Layer 10 of a small transformer language model trained on English Wikipedia (16 layers, counted from 0, width 96). Numbers have three digits each and are written without spaces.
A neuron's activation on a vector x is SiLU(gate . x) times (in . x), where the dot is the dot product.
The model reads these tokens: "y" " for" " the" " 8" "00" " m" " e" "vent" " f" "inal" " at" " the" " 20" "00" " S" "um" "mer" " O" "ly" "m" "p" "ics" " in" " S" "y" "d" "n" "ey" " and" " f" "in" "ish"

The vector x that enters this layer's MLP at each token. A number n stands for (n - 500) times 0.0078.
0 "y": 697531544491403582666325503482739684558568423444515267496524394550466445463509262525294568513493475318612351634486601495430632519488569362455376545529525544451416257778357425320307287234478567324503339497461240416390418387581376436463566656609476447530464602374318440444332459473458303503
1 " for": 590447575451593517405461563393579547566786425335507480227387473508299527529519385581276514701556449441620414784500517397441720297468437326428357444638357621403560331576382531415427310386443565484666285307545213614459328395790349463639517579532436654513367538652341442369415505527602463388
2 " the": 684307599507379577652434594371632555416568453284448370302536504491452443646484395445273453474380414324492532599410507724461537352340591306473383493512391538432472381632514535466420448411447501358617445376549050526501517339642434404427460744554441681598486625526293593540317351541650322414
3 " 8": 662548424621632627556482619459641522458575578282558569354583587334537407555505344404451362459577521375413237607784538534701557393407319469437479667553441434274431381633396506355441491651396498305630483441580378549667516359638396559630550700427544796519377422608380549564338467595584192322
4 "00": 734421516761493659445472578314649464660546712388480562386587501319525338584441380419361353511562785369502255732559567570631646357343596377570413586496496441407301458661395401444450579651469390379623308505411326736641377559541305462524519554544352673540550488579492452503409512566408238375
5 " m": 567276406629541480500621642445746365553532558501381564271486430385515335529657476425520496730394590520294306689636468506520513516519657351473412538416352740377317495553441330352535492547214524303564461514431283579542353493547386479487442469717343897564307479515426463611390528438450374359
6 " e": 507344391411682472487425688532732493453522594613474395384466524468461467547512407390326637727295666449270452582595467610449585569450407378588328627410345587396343498740272381431619405491351382298546519396579353661499396463628330476484653558481570695507385590545538172320218559484520296543
7 "vent": 519347363546498453565444587439723589540526710523255509427581629418647460426535526494454390637373455327804262604545621276686586400597539534566516452397539631269514404652722311508447429623424552204424251602477385621369495473557429673445748567582585793559364401478412417542406417570357463437
8 " f": 573399429605688454704399599584822430508556413453460354165454532487316415490555522371397531653416330508423444566487339571594503392491666490580408582501242610188413568550525494377442293484353411332520550408463406617700512420780397642511541626646596667470261554494419268388433529509638385371
9 "inal": 803283464736509435472335792497597467560545599430525476301595507433580473680384483457298377507440541489703352600572588423520518298554508572690655400509578465263432477676661419430403429594465452306460391524523253633487354402614457816545592648672634730534418401436263454497453525595453399411
10 " at": 499513433483456564541479701430585543544525551430610496203516452366326476504533399478358614558228484395488508640554540631549670326576471424545314720783333852369554317727461379384355341467442573519656324330385257490480513485715522601619526576644467680635399453613432363447410492396705556330
11 " the": 606230445530287602630444568395586637501481507164544368208523387454420372600533456474371607594381340284412567448436457655625460463314612286512391510539378566530453571592514452476415526413537502481648424493514114536603447303683504453454534679586505721483386507498309417443470289512694319401
12 " 20": 588459386672518724655570635436636518485567544421584651362511558472659413565560332486474473490559585286535207543748495642702568352366392476589435605710464416360451499613408555427406485635530470435685526410510361557676568429741379584612621669454571876574459484512447557453427434636545196383
13 "00": 712379452786472650511542560310631581641564616411530494336601511384560369697470402442347415575524773356525271657541539566638685318364559367620338530519519394455316516623438418455374622627504320391602363572354226756614379507626325520399428538565386708500516486464380469417453582629458343324
14 " S": 502407358504518506541567591346686541522412474546467410353443496248550326305675485445464419544364556538250237692556481633512566505409432391702430568730466718423328663605316440287426439558368402311430423516583348433725526391680487464493490592537365788346420550648488293393241495471512461403
15 "um": 555526449578610728265243494446822460393499640365394490244596513459407378253536512378401552556462428403236353799366566419571571589540436501612462559653571502282428578706530600455402587401390558500492370717354375579627456582457652539586544480527522447321411451653402295557370601425564255518
16 "mer": 488406022458451495607609690297637523655665514336562673368564454388551453418562443355566548604570595354451317618558412673542527377379447494751466582274559558500522472453455514627426545301368476523446268586485360612601523375484275733559394660769584621298547416483348452426585571633706327357
17 " O": 622403402600615398641413634397654495529524628555436455269532503426542428486438396510405547831358533588418432710535268551595650396479517501615622720614460587657508507626333400378325639579509322279388358318572404562546609471763370642542494367547618699466595509615472609466256483578573179427
18 "ly": 505386333303443683683552619337431411553503426573510564410492472524505311653298511372392648618493576465354468684527460522679695620545406523585454607428878558605298400531390370610510611276288441450383279558525356445630448561570491615632672584439386551489407394706485407447486524313501132546
19 "m": 585550587716536497548636582209560620596556628421435758505496574723549452611632410402432611724353485465350450529591451436559565596705766624496513420554528663404323520527618538471374649463252520445313400743287513381667459641607460478296459528644699612568295407601301677544474591427592196341
20 "p": 474461528504498477581420604238661378573553583486313436453922493491639392494471518495379649952660624388494410678493447451609537539473757618479534628543648562346449421618612437379417628409334412285406609527343509742677806393561568584453492485402600712535402463494398351493622442486492344382
21 "ics": 578426342615542642495498658491658503647499636403285482725470448477539328533546280620529730769489642450506367608549710449618517446350361538667489672332484650520414465748540524492401330440272659120439331588589332332507442372465487578445579451588597737502427475491242641354546550511418451362
22 " in": 446273357443469545510515568502554523457664387490578535229541467343366508743682419460350577683304572176445392680556394521544602382273404474484268538577304640482432581672485453434401414310328394357543292419505310545437475415700598490488486613569491646664270343536398386319432452516601530314
23 " S": 405461438565421489613503491274645525444435504465377487442498530356516369302753481369424445530471477518271269560498492593532666419454372351723434581797535643493453699567227425202438412472471495310487412546548387312719514376548574521542524633512467680374336475700519350397195598500550389334
24 "y": 500601571473426414540262492458550657480514444456410569358592514431611393352501588449326638541561540405269354555472575514526746557641545416678481598589580570527373616673233458486406443399478400419487516514419236374452497601373462507827739700613569383353369462593298186326326680351578195589
25 "d": 553485378516531599581509725493689518377473421283518501491685472625515451263555493462329595399512598387310281721720473395472754643442621214436452355617614432593359624464580488396442390216445569439429380738363379730525606505443577629497612563456660497396422242481466438570404425333502298385
26 "n": 620239410542526598612409521238419499423473273385402508548557401653491247429670575300432426804594523423365302773514526446604651440507392353479276730481648430653473714490350340542293407473386467487322409628303339694520651374633508604665491468422619508580540410627540310518476367500448343416
27 "ey": 490497337623426491765510627442532507671447604259384472467546435517401320571504479408463515677572687539469362605402527405733798372313504409575371535518699477742466416548433323377374344197559601388434125382382532435396537453443451669561411604590432499514553372473355469288425643561521318317
28 " and": 591403351503506516666433643227491505547556689380343482294583599273453477675619445487463530833371280563521512627481568454697730451289415395446365576654373439535420400464462525300471248436342495381588260554525351229527530355586555303536481771564453560733297470484425451478516454507597466494
29 " f": 526409553623686447728387574548770380503589502449429439181407562532298404480634548368433532617364286533417504559435292541556562344465684522498366587582248585225528569504495568339550243507475539275465586460482556534701508408728388573585536608616639572475243525464376225410433451490663364355
30 "in": 711398614677510391478578707370415491341429501515573411327451466461443299459557592506404515694374432490434656819537613534661544322345238559711587551493422391232530662748486597408421297557499593369514587543601649529586376389671511648677554492655531769481591329413278547593454346649526493398
31 "ish": 485354403578569469493374555587591536699533513528500655546308469505365515430630422651398815450298448343750525553606630415646528351366312301262500460484678671391460462756604381417402320354438621391446473662380453450600313507634473584517326527616255736547353312377326526528493476719499359394

Each question shows the input weights of one neuron of the MLP. A number n stands for (n - 500) times 0.0016.

n379 gate: 560470582467729626379376420695783300570615526460605474503224573385737438441461441510561416513497370550304487591432566391461531471405542520471639493302432500529537497474613725579436503401493752342477439523390450370532533376413510428623316604652309409421602408441617297493514510586487700541
n379 in: 497414497559406500623497405509438602470379557624485462533556533482718471612649509613551503609640380598373462563452432362718321491509517603471561450482573384550585593423410538456434395444574515633615361255521491561609529671494549535529459415509388453563293556476362491360562517715654172558
It fires most on token 29 " f"

n338 gate: 564624477333661574533701473487533284334586422403609579564354672400412556487444351456743526455652639507477490388466550520349425414444587479450431500431545648702510533433529424623340563596617711577577435223290375309552553297412387718353567457467630467548426560403561626572486546370630469300
n338 in: 478546425554623470489553473492470396294519479516481583478443511627407465522636393434522545558449570386423495362691540479233564535716487494497431394444536489632539428429511503438428460718541628630630494396448399503500500497450432519521505404351632519513443621465599594342571695624549327380
It fires most on token 12 " 20"

n324 gate: 682566700396574608431651305434431523672465628497507558392555560597468720490404314524489667406517486727493316564575476629579347616666453557693388538418329604586746507569565469469564551358437611888510380426444486603285486750458527572592745579432313548406538569472637558476511551497444368428
n324 in: 500484444525642373609131563509494479385497421560631515698803684635414469425543540437548423409559373639558459590500631482488703599578339620693472503545494547646371447598488398600644503444519402519478452348630345562457494653522506525469303562534331512506371488585602456627665383487541571406
On which three tokens does it fire most, strongest first? 18 "ly", 10 " at", 11 " the"

n94 gate: 411585539323443662523558368739556525490650481638487481444330368520583429559513321299420432456571390493452539567369370363484429552493402540484600490618497349640736497474616487363803284389405635713493610503390355458417500487343532419410536513683444526453484695382450364565500587340241436595
n94 in: 460564400601391687446455521479500409404640580271497392659643411543509285524386527405522416527467500353441405400381424548407494437576447607403348406582466543388760479589515410491475459527396479473701301709491522614429451472481606485638451328455445548400585322552689639596465341409592334585
Its two highest activations, in order, are on tokens 15 "um", 0 "y"

n32 gate: 295648584464380480387639691533549462543445510516688465585614474529510552546561386520323461576474513447586356360403516379532638726484405540558596405473436385396500309546455510647400408764553470503798510411609675403557581328387570429333474558445562623396448458251550422648689484357516305672
n32 in: 478574540565506547463591673454568613603506602713570449549515372310678469476546430634749640640339415522422441381686313542549525518525542465552615478567462515576804336519419610564456526380435543598469616391634631397440485597221387549612414661497500509598454387592387497609471464525626370516
It fires most on token 12 " 20"

n7 gate: 395346492223470469124530515712270504629546362419580738461458287496325607527379355465429466459580416763710462355457435643530492697576534729458398488524528566599504454400447751508535155561326508558415547632352469185369577531520370432541653264511466496578388470435660390295484602580377393619
n7 in: 572428416531585455547638589330500493576876424500287457490541603358552611483530584582629594678369520507739333451420510414430357349564276577466567452475343462399517624527770507598476639442534582418367368682390455480414514297407718601563531668724615399549599544503510625409450440453381650634
On which token does it fire most, and how strongly? 6 " e", at about 0.58

n210 gate: 374548703618346532554298561503650303481624475593462613631595539414632652814365627494520494364557528317385580559663592500481559557494401487541572580421507561608536585484481503510575263503413330305478484319481690554512313571506485302343611434475497459580612449522374671484470311443430470418
n210 in: 579404612701548406359428456625254293421503534523448440427436515569512581448423546383411551326540394739610497485408436463591637406517508422324543535473366564471431385442287431494329518590614611523451607468612386431483448429444357354500462428355578448447294437538409471428549617514578413431
On which token does it fire most, and how strongly? 16 "mer", at about 0.59

n183 gate: 319350482313271555529446460423620422637555571386301475614667186387400565616330660618687302507363626816543559541511744686486609507562628526391550584481571390674710674372475475449314561536515295336613660489544526518514344585504557652378522467414307536468489558610270525352415439427467650594
n183 in: 590573440640454388406684560392386463426601466548544625554399382418478359752744572625545575485644566694488456445370790413447559416456595552503693389382402525450572453497506337336606470648653446465475603452433497606463522555468414616438588534568431487445529481655227560403303643402598474333
Its two highest activations, in order, are on tokens 27 "ey", 13 "00"

n6 gate: 573447541447438496429477523709610419608432559588655638656428857595596775319297523489446144566376575343404614372430485455354543417610408398360783466516390366541645677614459534682492572299515542470412271604461677440382579623693570680455329579425470571566447594489353327545372496693755406634
n6 in: 361309503652524504601389465419307300671451589514374607408482632560322608416378671425486472500580312649483362410356409438722663271356623435496586408507417677427609580352555580577453828419344603391345410482500539604336563443389524552562676695389398531568454479683368612448378306584542703573
It fires most on token 7 "vent"

n48 gate: 512606635443544585661485436479367532641641430476518438476482610608466590464628446485398381672584407658444579666420545680675547423467392494722482431484559573629500557551538479527420513434555791729449602521632613491509455595451626506227605601586563524416724425388509422494630411422600506434
n48 in: 596554467398537422589612203581568595276455520497444482282482319539548497497532645557436471480550645623491572628573363474609399638277491660613389619460414368553350473652605382583451431473485581646464418642494452529520479576558650538468539485283491562327605388416455485468409406524596479648
It fires most on token 30 "in"

n355 gate: 412796713594483535483538294427666500271372372441383531716414496701542335366586531455653579507531459479598503461607566574404618531417698446493575642436504566328543421542605274562436580631437667545444422472718556551574566627486513264480293586411562432463326607621662531695653350759556496410
n355 in: 589579612437372687596422554409582624538487417513703574500710659676516615606425447763587543683593419336405554301513293629658755677581482536450639355620681569478442516497364522444574562444412620478415391522382541509436331541570466562475563391466434509458563562497551544633483348572535448367
It fires most on token 19 "m"

n263 gate: 369579441570439382375382389522598427430585405446484593453283640346375459550425434424393506295662615589648509626338384709578448481484515390497562513337360633406536422475559544484616553415532608610355403459567325728475365452410335537497478225618431578524364491443478541484580500462187513484
n263 in: 478419709420489678604593714597414412534585470481495538436453553519408431473541398517650674487579347589624503630602547524484659598483639380558565362420483647442477566575527505522579457428494436583420497475360436478465434466621377560362646393508348609332602541362472648481561612494506483683
On which three tokens does it fire most, strongest first? 1 " for", 5 " m", 31 "ish"

n264 gate: 739661522628331386684392518540540504437696412617558353558485471493400536514532395632608396288475378518518405612373681493342642425663496605504439682639676493623433583288689356736544511583522412445544667614648548345362402330470270421614340568439762349525511457453459489788343306471551474722
n264 in: 600486666394632472368328397555602477573541334726588453500340655752618331425578639552510571546409686493593603486357405563530654571347666549405426667616511414388528611545460409568417525476538545411784434528562403554447408500392526554510166537601677402326350517479483426581403288255541419631
Its two highest activations, in order, are on tokens 0 "y", 24 "y"

n181 gate: 242545438687487298568473209396269367458534446531493605701359517424465517466527527500553405607759391614439469507666401557565539466352737220682507565482454590575543548756497411424493450387445625417479475566399615459637747427518323459432617514436517510553669568628563459571736626366566656600
n181 in: 581442494439357422625707474397355304369310582403535405549539441368487510571589433607384659500526605477623594566335510393570401764632653477503566558450689351481490612629446427471467487416549568429552421598657699369682539336526563516373375379703616554242380497468323612443503586500581603513
On which token does it fire most, and how strongly? 20 "p", at about 2.8

n85 gate: 543680629418528441445526454676377337375688402568587564533494648435665568536294532500333506557564516700551621530470500462580761770429601560464478373487523415481657371451538423588364347506526569646477513589573375458260490408606475600280500671580481815453591384389467452510390545623588396466
n85 in: 538157531478530560590389519522541488541441540375584244271378459534424475354580404367324623382546413469644456484462494610478580519503579526662392456380632531472577509538463559481666503419519440481497612405487686593473537656363442546561478339352344435575324509475729506481470848528437558571
It fires most on token 21 "ics"

n146 gate: 617487471293727513449513549523494444268580362629436367545516487487705510334541778636665433516576465571685407599549378487373543519471406374708598410307321393439583309323506748506533396500529548593474523419500325449591426526582606475579644430592590411571500395429454519713486497372503546390
n146 in: 405433554403585448422434427409352444512406406406554786333391430446350464391587500567497619559377545534391539500693455553464416515548365622614491345409597409563416695546393551373562497642375390491606432479488375335423440472327612509369627446348527578406588392700303716494557563470467506397
On which three tokens does it fire most, strongest first? 30 "in", 0 "y", 20 "p"

n151 gate: 602500589196598555681638598644547410480620685586523412293380362566457681651581566590456535206562596449409551536572333428596512577702447384396786539504384598740560281430767708636361504558547629523531623177520488492371411555306455246466516488336508269489239403442504558646410377679410480641
n151 in: 649722246288525435367652564564593383477484472503494302407376587557639236389364573481546528478399487506525599363461500675434434456344391582363553433344609638510447598471666617465497644602313558650596654422542600541522577422467550446525478329563618582506513468330493408364368566551571444258
Its two highest activations, in order, are on tokens 28 " and", 0 "y"

n168 gate: 643472454574556537509473760648466536566475608725436346466558727482407515479594497398664518473524482537548201516450387482412702543528607478509379497475364707735500482432500467644481310448633497540392623646494643308437675447419422476418466570343408515509420500432428652552562479515626389621
n168 in: 521428497558474495521628633622384627465466616595487355426455564331511686503419403556519633577612443659603381508568447394570514615458582560529500386546584561348473322611585641447543539589489588474534519540508609555372379572680515563534545615625487518525466495299532508432531630447521478678
Its two highest activations, in order, are on tokens 28 " and", 7 "vent"

n299 gate: 525426516549326401358662648397349611450614408397472871364500450516392220618540785450500169575695423467788623370525606580524496229684500593496592418407618541533791411479484443537404723561661146574607421326326475739484520596479432710412402593721492508453775500623546679403444694480582428432
n299 in: 356453638676490522412549572504600503518550375435198581382461507375355447457655546399650444479486415586584658493482500577250386733486521603560496579382717557699482454679433334486602489625353435403532613601605572472573500605711337662532443514528768712493572638350584631161530535753500485740
On which three tokens does it fire most, strongest first? 16 "mer", 17 " O", 9 "inal"

n26 gate: 564479427412439383583310461739280497383612595475476534511388815577557719354552601769636545666514458687452623439400252442421493521615660417176483668319612430542558538623476545500475548605380454486525389518546557517527531425653558490338776483538458555372440424595443639455740486528496280370
n26 in: 500506494442538365340482564543421609410606438387545575546530503415568334433401379211531470659461467521714509525606482461605525533464530497527655445487412362476578349390613377503481471394595427655442348195274352485396397457416621629336521669605424506694473557558475331509622437448491406459
It fires most on token 7 "vent"

n41 gate: 614540434633551403464579363403517555463470377487685382617636308497564635440424411383565654390444592430620500531449503516421456372368626466599621537717404463517503605397246359364432521570547406703540500332615594589536305463365548661435400556310812395436633361374470602733342595420513507345
n41 in: 417515385430447488461287482488518544423494659448485440436449469552482464367536494564310365309659662451553387348407349568440528578660450588575396570503563476603275545400411548461404281464665262415418519393429387521594470494265491392449458626500382650406610554436460392566545434406467547214
On which three tokens does it fire most, strongest first? 25 "d", 23 " S", 13 "00"

n198 gate: 483553556454659447467344483698487589463612567556477277487411560303330676441380435600419325551555581636632741463449654625571388497448637425618490339663493483542551340652500630612228386595437361576447584480470497594535274350440730555474431415681464601405668654493587539614517481566592595405
n198 in: 475549685422568355524684383331479507511521572292367490507444262486439346493761580713338552428336535617452451626590654627500384646577486591517552437427290514521569545440559326560471654342359415746507557247443560688374500564568415552469760469355405653374574503792500381507341451584542696435
It fires most on token 1 " for"

n126 gate: 651500345504342651419679314593479322641504662400722510632436482465428630631254775511533444528521380500587593649569454375479343423691452482617545504250394739461540528518448454652572574330686364166578736536435478416331429464395455546650543514472319549558400571397554546584302402440610522559
n126 in: 342333471561574313440680407529494429503599522436500528298484632481439339325777513526418566571538617548463455572340640609736313522274395520462610503467520532560566557522747494414461570519362481596404454365510545614587430510393713465337414497459567446629698598449374440355476531490449277629
It fires most on token 5 " m"

n352 gate: 534601594334568614688433451454583648481619545681616482565668599359323558375455479506563400375558500734599534453578543500648258361442604494564557387554358494497352318482461624543528666436402666616482619568565543436423610584450625594548653585331641551535457612475562561609413458634546393354
n352 in: 414412512546565277518479436467679559595669338597572607403573702524614524455395542540627557412395542366512445519531612482464453410624600459422503670315591384521687509394452659446528595724317451576658457319543469746627582522562388425348449617485449536447500479415503401491458548340494275462
Its two highest activations, in order, are on tokens 3 " 8", 12 " 20"

n9 gate: 720441584559453461728561572565435431441571519399339618536578552403474603429462474415537452487577314497396464530437419544442430401645547584616424302758503745452453571396166753649576493613415422578484530487533520612579649697523582410347387506548445567556604629328523600526555372691474300534
n9 in: 493487445503608566581338497539585392483372739516549503184510536660663607529607419685244455354390390424567562369729458638607544448660481767435632434273588484477568584516403494569340397369629530477395557490460304523404294637413497714445520571503434581443507409490650445419580367507543426527
It fires most on token 12 " 20"

n215 gate: 536581493426772354695319461585500395464405524546458559535377397472586668301323434475576517343500528557565289593287381627427547729560510641444503588311417341437315528712538479496299467556468578475620579361743283413432675543482616351541612545573500733402560388285468570660322691504444641464
n215 in: 589586436264256637571557483476748398583459483756507440603341300500603649470601507500535389427584497407547367542587537507346574318554523651459490517493567637429574510428577621819538536354579490510357427376476462561553517483542424547671361561574344456454445436633472642150410279551773514451
Its two highest activations, in order, are on tokens 0 "y", 14 " S"

n17 gate: 771456720510558483430397460493456390493577552517547378433353636550442540443510547564665566513444467426385386593383316562550314483757412497407319493538497473647400450460289450453551602436750483698487479514303564639435510429445302692441363470375634536413403433607299856523422543343382535552
n17 in: 399322497550341490536599588430604332514537302315420457362357412500581261487437377601651457494394497487549624575514583706563366738567282634527549540566514661713514563540749503450578343600406329621577637544446547639451557429527458295388366434510503407303470387423364483272384342480513462521
On which token does it fire most, and how strongly? 26 "n", at about 0.59

n54 gate: 552383497545381545398341507507254407503538437414633581552292441432385881640405480483398561234693476417356431444440483594486486497503626320398379140535648380378458534314564520374563342486490493226500563358535434497557500691469347591470531415416603476391514514730517493530496368490503451351
n54 in: 589611566633433475416413506267572494513516506371497580683484621362436584462450719694532478463410525560316396558613378577546587460566500429425735553493451342506487615465633677409529707566677393579465571401567306568598472561583512342645453581509663491269598528632449394276636426487547335526
Its two highest activations, in order, are on tokens 25 "d", 4 "00"

n227 gate: 365418581366572520523481516526321641602581519565326481728403424675342381468683413503620365579571584634484614537353309376474547522490557604287468507604443474616554342458462648568507541416281379503484347438639365455418367394517528795506552748439279359550445419601556426410551465500376510641
n227 in: 475395506574408420506524639466390553643634571555412548426409481518469336527440564485767376343485579614497482684390482485370601705439435494521491445728569343695434461420203597607575558463595586546592428531376519561610640453497396400344506712479598382414420369491519470467503403372494289614
Its two highest activations, in order, are on tokens 18 "ly", 27 "ey"

n121 gate: 414656411469447626531780696516263447630601428282288370516504606430626350330542473394261485489385323312413671583241539652462528373543492540662412512588568637550636592656538619740761642434457348745605651748307425550542345461627806346500337504504492408590371515621563465619582607516749520520
n121 in: 504734586360427621530411496583515660634466441572321507357582451519500317485507590447546541347723675349423715780303650507241299582702281450448452617597415629702608511425537556181492516579534625474764731561546394288643567363450245452511339433537515597547504451459771437441528481466379601446
Its two highest activations, in order, are on tokens 10 " at", 23 " S"

n199 gate: 370506590360661519438251395357489645386533535497462575555514544440511497407430622428483403558541598544773497483545426449538497454642609506386374366475348390326480484607535492557408489456517497484585559472539577565362601461584444530352478505651423511561634402651519568465462370508596373670
n199 in: 420618538519484395449627522467497537597630426374695559607753415361547340541575478566525513643586516505444481347665446500608511441448503489519578473545472311519598487601425411448522608244445434549454469472577354540415546636461532562516407470664475478455473679418472378570425344342511604517
It fires most on token 20 "p"

n67 gate: 390603388525585344559479404468461381400454390352420438564612411430514315454563692550594444497577427358579542612619328700559391535553531689437725507405471624308427521507628448402539482468741567327595734532568507514497461443364531618472261385458198577289440455609675577166470448314638547256
n67 in: 612439611456523646560577602605423402544406425365473815473298282534527403430600607466579600245527413405362662469472654648390555706601539722520424716556382473550351413415685256507661563443666507328365648572425657463608550373572579487626547634351500470604557590470507550427404520611561413479
On which token does it fire most, and how strongly? 29 " f", at about 1.6

n141 gate: 619463676567546511423551548726419464249478439530529540452419496537429782460493372750515438385427500612601245292182419453485606522474432218430485474660481611390451548359460474588451183633366455363666447713537776471507526616654500296489452442507611339372315540737680566401496398644311500531
n141 in: 580535555326440469311780615410486497465462517792631316500524619659742397452647225423372493527555414350473639514440555554527372408707564536565612400514397563517578462444330493383578355607611514420469504511616612493497569296461245497384528507769562541500514218503613538524814415510538489418
On which token does it fire most, and how strongly? 15 "um", at about 0.92

n214 gate: 676768529444425534460558440604677386658312345582493540218622455256620661437390493429375591478778456485377415394530415706529371580526651611544504511404675734647481526574518423754462515504444459563522628418586392427802747474432565456315404668471290642586378375541549449427605784426400477485
n214 in: 456466660399630720510470625315503474466533572799340395490520547697534334427593580497545523685613672399487419339459357657480369255523539327370516490479600423344379328241444444497633672604500426420483387608500676387536330551367519493546507394596363550225356580540466427517468483453446531607
Its two highest activations, in order, are on tokens 20 "p", 18 "ly"

n20 gate: 206433472377581712656631444616486473521465588574371479542322507427571701270517615320478448412483503363401560532561591709428658324392598626510473496435586493629662438486483676538635383573620574413549321436812422462364594624447622459356455528411269410379563333630653524593659583559581280297
n20 in: 288468436506372497459564438435519643304526381335375516481542461500484257272551593370563300616682481626679649513520667588618371535330475410305348684547464380506517372590611675423743460558438526419784510513490412500544410451464466436418336510538452408407419484584556446560439490359355444543
It fires most on token 23 " S"

n37 gate: 362352371574418468333295440500258436828542459627490389384549415532393653678483479592334573459639563528486687259421762572427536517521527377479445423344406521514569674687459524412618430532380539616458662415297646347462405357489517337562398500680504556531370483504493305660519670433271666671
n37 in: 497494246606526485459564636358506497611591431338535404405547467409479427573357433735461468277611669506408680295551494589602551625494603552544546429622464482535321480503592384471512580406586672509367578479366557648677600509455509451402400445630559535523350614529500366395574494588350473555
It fires most on token 30 "in"

n202 gate: 455677540154326667631591566489518373593270603242321486389548500496470475453565427593605453834475500349536529395541577651699655409664511394354460511659338589617598522393522475548440538610452600496614612326325808442486624541623724478468449442273599446355566536316317485656566366456500474678
n202 in: 518377559437503539562521577654674379603664476532500438654455302748560614681673382585543455676379624581534595504683378677521507493542632522583531528717655612569504279542425680573621537483518595392552468327418398403653542755340466586648406552311612500507437583381638531742526173315514457514
Its two highest activations, in order, are on tokens 20 "p", 10 " at"

n156 gate: 539650619511579541443497470435530571539337386596519471732674481427503478489583535497628401553449489579487647428453451705564469360397479337660503486520536563554592473568540478576506591410522519527467519252541484573513351704508476608487391635556500508455257459345306532427529438484405559584
n156 in: 466539536510382448575357578448461455553557336594469518375627539591505467655651513364553582480541523479533508500505528535567513357645699513598462586530463534451527374562574500275524511332479417601591534510387584528591575542452586495523588477622505228412651521601468441392407418399539559581
It fires most on token 3 " 8"

n255 gate: 526614467416645574467496522745467429485209496218685417555500445635504620420507420603444659436590420702618628601496300446305368446460599361282733665602432434631417471342575677416649316493449467273452672511389622569603562545586660283468547391353255507412295500394585551662381525635628353519
n255 in: 494531642345635377362506497600400421512588603503262398494446509515534654412449334521478452403461434326515518438600412435347531509243594450328339783588447549437622392418432536452478481406543439509427494503472736428789446448444597554557379509542436599512524349336426491452490350479600603575
It fires most on token 31 "ish"

n73 gate: 515609541552226474098633635504481640561422322642411441534526809359462692196327444534699467399378729279565623340328556664709565644578558454533602496562515579581630655717639522526511332481316549593679397526613587563460474511637637426540493574383500614572552570567591433518394368697470531546
n73 in: 500465349524457723490602614483524440427562574469675500638833493431479613459537418500309558303561367375487465342454637520425525548486467475401399390653365569579387401552517572503325421442815413445255500699448615432477397853770436507398617497581634401517586394479556411275515602455638422368
On which token does it fire most, and how strongly? 10 " at", at about 2